Layer 7 of a small transformer language model trained on English Wikipedia (17 layers, counted from 0, width 64). Numbers have three digits each and are written without spaces.
A neuron's activation on a vector x is squared ReLU(weights . x), where the dot is the dot product.

Input weights of the MLP neurons that the questions are about. A number n stands for (n - 500) times 0.0011.
n4: 548558441752467530558312620427455560642600647536346537472630376549485537450464527322434542634449392529200469442356300707514363628474398455609243712445631824447498277555589644541468560258452594
n8: 698373651339417647133680540534371287527469071497571557570520522150484471681564605300290219362473254569776403315353466606276607515438580332281271379311671511799493338365611269364344862587643260
n14: 630522326480401626618637412505421576415767790361601614447486493664369289344292637544500629662550417614656584540384549610640479657438409598707426320127246629578394606447576221528736415365499386
n21: 604479364505481405363503711409385201650256347560881482240647441623516568440453450648598479473486058650705424612553584453357502268575541718489508614366750401599464371491417657565506589392570480
n23: 545534373436553464444402460447264520515473535317647497443661444745508485472507508468478337465449580514480381545698421407561459495607499423528610439685502410481484447495654656535486432685497615
n28: 467522590355215304437700454486497468554552669469318652564561590629566569536444332483537506652407635292614355438180292804374578614622409512379379448441472606501776417476329559571522276542287595
n48: 656568484643612661258387424575734246741547424528482450498365582372546195602560593398399594395178592655432397304688336669334713267268401614587638476540541621685790548342508521506223222549298671
n57: 392486505673460469641576493489402542458379625511552730553345472553523482409646559421555598461471471588262416599217599502638361730745484444328254377510517474136450495628653436392379608473551416
n61: 665467545758284499444392453564545342347679607412552483482613544587309560582379461556346739732533782647289298419604327445710668551626404657457328549384413653580604446380500462573429527608577222
n65: 677466606558354491377696576845574397420403618483373596503387494349453503550583439553777504513492564457598458535412165514420536412563384300644505406435274451640546291467564143510418464500543294
n73: 453634717541515452439761488585823416493653566408619640552655481787551552416390381516314592618496406439623327383690644741389449627440501462416603319376289897690723662377256612605429494407433685
n88: 581444531671730431344379604367673508450528710780361576637363583345444570425605605449547507501628479647492762549558600690429203665439539717492509433151376541617628661518473550524363405432613454
n93: 484533425581533602469595538535671475479670443420276345542394623101592537514399494558455497445506577485479499505390237584722467507447398434786548463297396484728480404617706368379386408352450544
n101: 526455421453477560504596492588608507435305672551501460625674622673524449508753644591545518523637623643452580499593557536339473202406392630612402537186542440568545169599333238301357443531574421
n103: 520459179446388443545489694530289538426407556598708599350619417697568559750356716451614533715505661366494433601668332465383784393364542489518165592396612665685477536375521353439427611676525378
n106: 599442359406528610420380548316362440589290364444468249686479375456468482511321510538164305229464725487656464527323460371598636595477468480439535561452514356647502607446560617376687570725541428
n108: 299352502660276516653423590479558241081616590474451519272583677752332563718452818501693449565775324551411488489520418485670597289549559322521423289529538676483779589350465550344546489209448353
n112: 438511426479447450494540540399616579573525513596511730486450576578771310527325563494384713455579430591330316455596467763541485664611613449452286405614401632607515469487780528620527273333466628
n113: 512645538668561576830363589451331544359545784539528395433519542268463595453743685672576609682553796474287626406410407558416462504389333634741394354255405574393581351564472369500424541580519451
n144: 478562594265505615303404585578431252748507625349292539726388374291446665736675617637336391453511688576733553397331676631377588537392351471476549390410655358641454511329442366576491715692480406
n157: 519643495578597565568792524385491148236645384208675528576721431479682385181598428462422625740443281760441361524534559403578354533272598363483412275642395626724415764421711500517385333571337654
n158: 280474681425449237649532411374433497519621506483483613619378394807498656528577626370366658454548510360455613545608534439365688442532328348497398559527399440483440500369397540339384437627677507
n163: 389327430340436483591348348462463492488553650468777655504428501614472468543646308580503829599467600416578428427346748448595668587849410649372484633496497511542576352674469530372277440474471584
n167: 439501157727356572408445572718545661563541435551473969544692356564426345714620528618551749436520622414783619502321474440373563441489569465354353633408493440621404347348479742656514498582306465
n183: 490500275526575639470273558580363609625424715450542331250592531723744477324449435254509516511665465548439422408523576547458480572553698300251438480680450597505506438676602560462562447356417493
n204: 602410377572600617524532497699686460567402338464679699614312379536508353461460601533640298540528482542383613953427294645548340455428421427398312635449379475346479364555660549411234427485605466
n210: 513465520410535788616538663375214340189521356570610171358609440146442545604563526355447407536619257787475583636293397314662891371567655463549556803391693333545611535448493450453495386589558267
n225: 766434299420664504555477587398326598761661519404399238484372392295556476545455497444418384547366380595733731509484399375441603568587403646644466540516746633667561393545647585326504498543522516
n245: 384532233489579410384607556356630533372480678612336462405476712316521399383583495518385529565525425546285484224749648242552264819478480490416469174357400558488559559504637674442368532473675500
n249: 529468651495558433635371445278479505744418393557474598520677525766568447419752582286287487561460615628427514260528408696524577365738611699534355541326516548424684491693342736440790569538386551
n253: 429706454600309372689578380503542509366423682453499424464403494587584765352280410659589551597581609585468526646197497722347431434313571638619519384553295621334516375517602571593514553438545424
n254: 463661358612427462406391435380448576524567483553441519507513383466486527434392571506482333457591385592523584538551392541491510603499510495476565421401568608498498606570437680506576511565419361

Each question shows a token from some text and the vector x that enters the MLP there. A number n stands for (n - 500) times 0.0079.

"ral": 432596741352637605746671463387795535606568557321559606285703475404387460506314390466558505421520490453313507625470501491602282542547336254472412394711649303470359425356325457701540509653500535
The most active neuron and its activation: n157, at about 1.7

" North": 466479464347567733510519392445690446407421425751383458457389621684373712435192357536474571313442519444351507521516591440305295505632367327503465517612671680554476626423554624430517504764193340
Which two neurons fire most, strongest first? n106, n73

" |": 771424438446462616403557284442696489431525491600514403265605650635310430750442594437553265325496605499309547522497752589450408591549390622632747566712695555357399676512581523487732604446433447
Which neuron lights up most? n108

"tum": 487555597661578393613681495529808672427549507626332468353707547429571445471231341561643341474459465445545609684515467611374390631682433498590550632450658552264603294509410515541458572634169265
Which neuron lights up most? n28

" Mo": 432427543501548488616526435456682625422515604680345262370541471560445486732118218795508561502277372399377540438445469554472272401382561524599484654441701607576329460433468472547259492558311486
Which neuron lights up most? n4

" site": 426417690444547391662896433550657501528595547602388632231544596517494463590433438740404503365448501446411428758542560493580444444625379365745487216498719379430325441575339494652519371678418460
Which neuron lights up most? n28

" ": 553564470309415401486567548536555629505503499677525301408427575450459299397661374545307263487366426241214569749489697602350492459424414539691547414540547540427244655381521734631494736503331593
The most active neuron and its activation: n245, at about 1.1

"der": 390314533494652448581500519511558638563711532600483516063719567419624562387258469547479534403642516371259590547340596454493200642558548441432691434698668518517533623523251502599365626486409527
The most active neuron and its activation: n183, at about 3.6

"\n": 578368534335335616552449348485679415300475565764394307365535546536513460386628620671514264131517581543341574469495581337516477743485213496686545676566636594550430613615559500648415603537425618
The most active neuron and its activation: n245, at about 1.8

" of": 436313424271510487620618322365670457526476728763552492415438647447518452636395605585566491188416509570217569621403606540547414407266426575484442508496730723478386781368453363455596448437343410
The most active neuron and its activation: n108, at about 2.7

"The": 443300592232650617566749423290648431373522552602607384382393465455303646376513562516737479467415507480244465489350550381554336596460409625638558655542662425562369571639625431445728501539158571
The three highest activations, in order: n210, n157, n93

" F": 609265309443720503523626516537644611460605464744375267328409703686396642444402214514425510395535468397480585364347467591485336442423429423668541510787727538468476576452461703450482667486370685
Which neuron lights up most? n225

" Army": 396281563431474642770760469493806630512583520666378615304434561490507696570247501590349499389426531478284299764512677440401520575401356432568547448424488495502307626437495359606645532722489471
The most active neuron and its activation: n14, at about 1.6

"0": 534541408658573328385528334404499690425605374466397340548578565545402435521354355600619453480423526349262662604597516739644384557544303540519443369690615540402343546566328429793493634805210471
Which neuron lights up most? n254

" reflect": 580588509321499405528633508321653492544415541576448342249464413606390397718605510804538403294661282492484488422557541564505404464562496497709394355660652380599230506510319352755679476524256561
Which neuron lights up most? n21

"2": 504436411672637505372542247390586504462384428569494496401474595479361544503330481564530406483467518426448539730608485689604267795501374539547467577640655708496297837626214611703433553671324441
The three highest activations, in order: n254, n88, n73

"ated": 556496503368681511624741497562706592515578503603641373361796775459575506546315522280536501419469697480404542619588459745472282555527243499563353475706524485569359634556323394561651449578271401
Which neuron lights up most? n73

" to": 567377377380434485580732415472680514492418385717597433458640548467356308556595393456610466371331532703435456550496471679475412294377376619537602529337754744457305494548329601622842491601275413
The most active neuron and its activation: n249, at about 4.4

"s": 485420584475502673419535341570961586455629507693524456289554505468483430583677469623631524327458640416444347771501439738534348444399250339641562420591508491474376499564351394420642504754399472
Which neuron lights up most? n65

"9": 663544519516503346550478425462529692277547399530560393535591637519330511710560430674672501491431291238466544583522544553709455618662504624486497493766581485476441669708516353515405676751096510
Which neuron lights up most? n163

"ke": 387388442575533365577627511337854566533657396565481309427673594348567443493217387567428541404498515363349415536526517786257229448619582317460475618535680597377315481494415621714533477662503492
Which neuron lights up most? n112

",": 681270448385550481648509418592782454363568528535427477285425627543410446595661439524658456388443685559412347696469483480547459654476439487457759345524504654588191376571346600671811548707392603
Which neuron lights up most? n65

"1": 498461633538433310473546332428396754264501356485484447504643787411345607721487465533708496527403439319354602587588469546564345623454406611501306526771471580556333675643466387632382633694243534
The three highest activations, in order: n103, n28, n113

" one": 351280588391431622330758534305575703591492244624439389307415411550215561419641431527480423485603628384381456726448544621592280604743443514403624462554714491521465469460328451661721510561463459
The three highest activations, in order: n28, n106, n249

" been": 431330474374541561422894272580636591415444534605580482138599579397436609631688444361526335311548428518364465582423617532579539437313455573674650442467537494502140442512525388698550371539589477
The most active neuron and its activation: n210, at about 2.5

" C": 601391421442514531683582547519696576489673525723305371273359653597397604593301167615419447419384460507414605363551599469445443549247334469634388478691721641481313598476522580413442675505259543
Which neuron lights up most? n225

" crown": 525381579216594665418580609426615571636451556731438433455648521547406636584403580560305489405587508346402348672558585504361183553590442518704681373506529407616332581420215443845622610505448500
The most active neuron and its activation: n144, at about 3.7

" General": 430346453463549590732745472510695657634607542590565589436583578397550734660197568617523435298411464472331274551404679581541388632509509607668496624505622544355229570206505492518552508695403586
Which neuron lights up most? n112

" Bri": 427297627457551673423670441359536491387498504724610402309507617529533711697356328562491610434444483275426402305331596369571169397418416497673537612530620735569275429642527623555349465505311553
Which neuron lights up most? n163

" Chief": 418278367368486649477831442330712597613642597558439472276532625525416782614260529581436465279562451368303280556532622456537230547453590483614558493515471561442275524353544517411569416636459644
Which neuron lights up most? n245

"yn": 413410584611588336484463310404656574523465461637550590492443537451625579532330384471442432316504271302465689277364586662357398727381511489609839617471589557576333514327543426440368624761507226
The most active neuron and its activation: n8, at about 4.9

" H": 502288427440553523528569519409616673389621424649439237338220699620425487511255325631500346415483644540272541295512500674300346597480566456538372498604567588437244572494346538427433606411217540
The most active neuron and its activation: n245, at about 1.5

" out": 501443443457514560503747295489869523390460312654555339433413719448517543479533616538414674350552564388469522502481655593328547534605461086579442228664576640354253369594456459558493502555454556
Which neuron lights up most? n112

";": 786414420297437592605617434501764592373414519412412532261634619617353409618377540642704263381357539442413472677517646578453324521341432707567735489487600662459354532715452588514671521610400432
The three highest activations, in order: n14, n253, n101

".": 663280495403432419388690553293613526212534589616563519402593429488456284506559726574541454252440519502392574572309624464401477446396355631788678505568629680578276650665423441586655591710541567
Which neuron lights up most? n14

" Defence": 393362472438449618672754549449808739559600566735417555387553641378575719629205497583435478403432484456370315632568654599525397585505303406683456540512581569268398622399541368421602443617302469
Which neuron lights up most? n112

"===": 481412450348283566499502389286619606449341391502584536321487489646385520383473630387456298294456482375227525490438699438273556733485524527688504578742568426589291798635560336534689521407377475
Which two neurons fire most, strongest first? n106, n183

" Field": 472526445253652477664689414556674595494638561586443389453396468629551580677157371608450324516471625397198322511505712510442379508531410337641489561702588325485329468427495531642553412673303699
Which neuron lights up most? n23

" phase": 547411471244531612415844256422593548477477616582403480211594528456534626608416477613501435438379388493518291685497699417678498442559309227640552374603675431556362512538356634655613733479398504
Which neuron lights up most? n21

"–": 759463628584502388445443581585719613334484450549388435661707828539484625591375455579522502454477553431183470656557549564265567520442463593500589609376540529426219620406575629724462722642268554
The most active neuron and its activation: n61, at about 1.8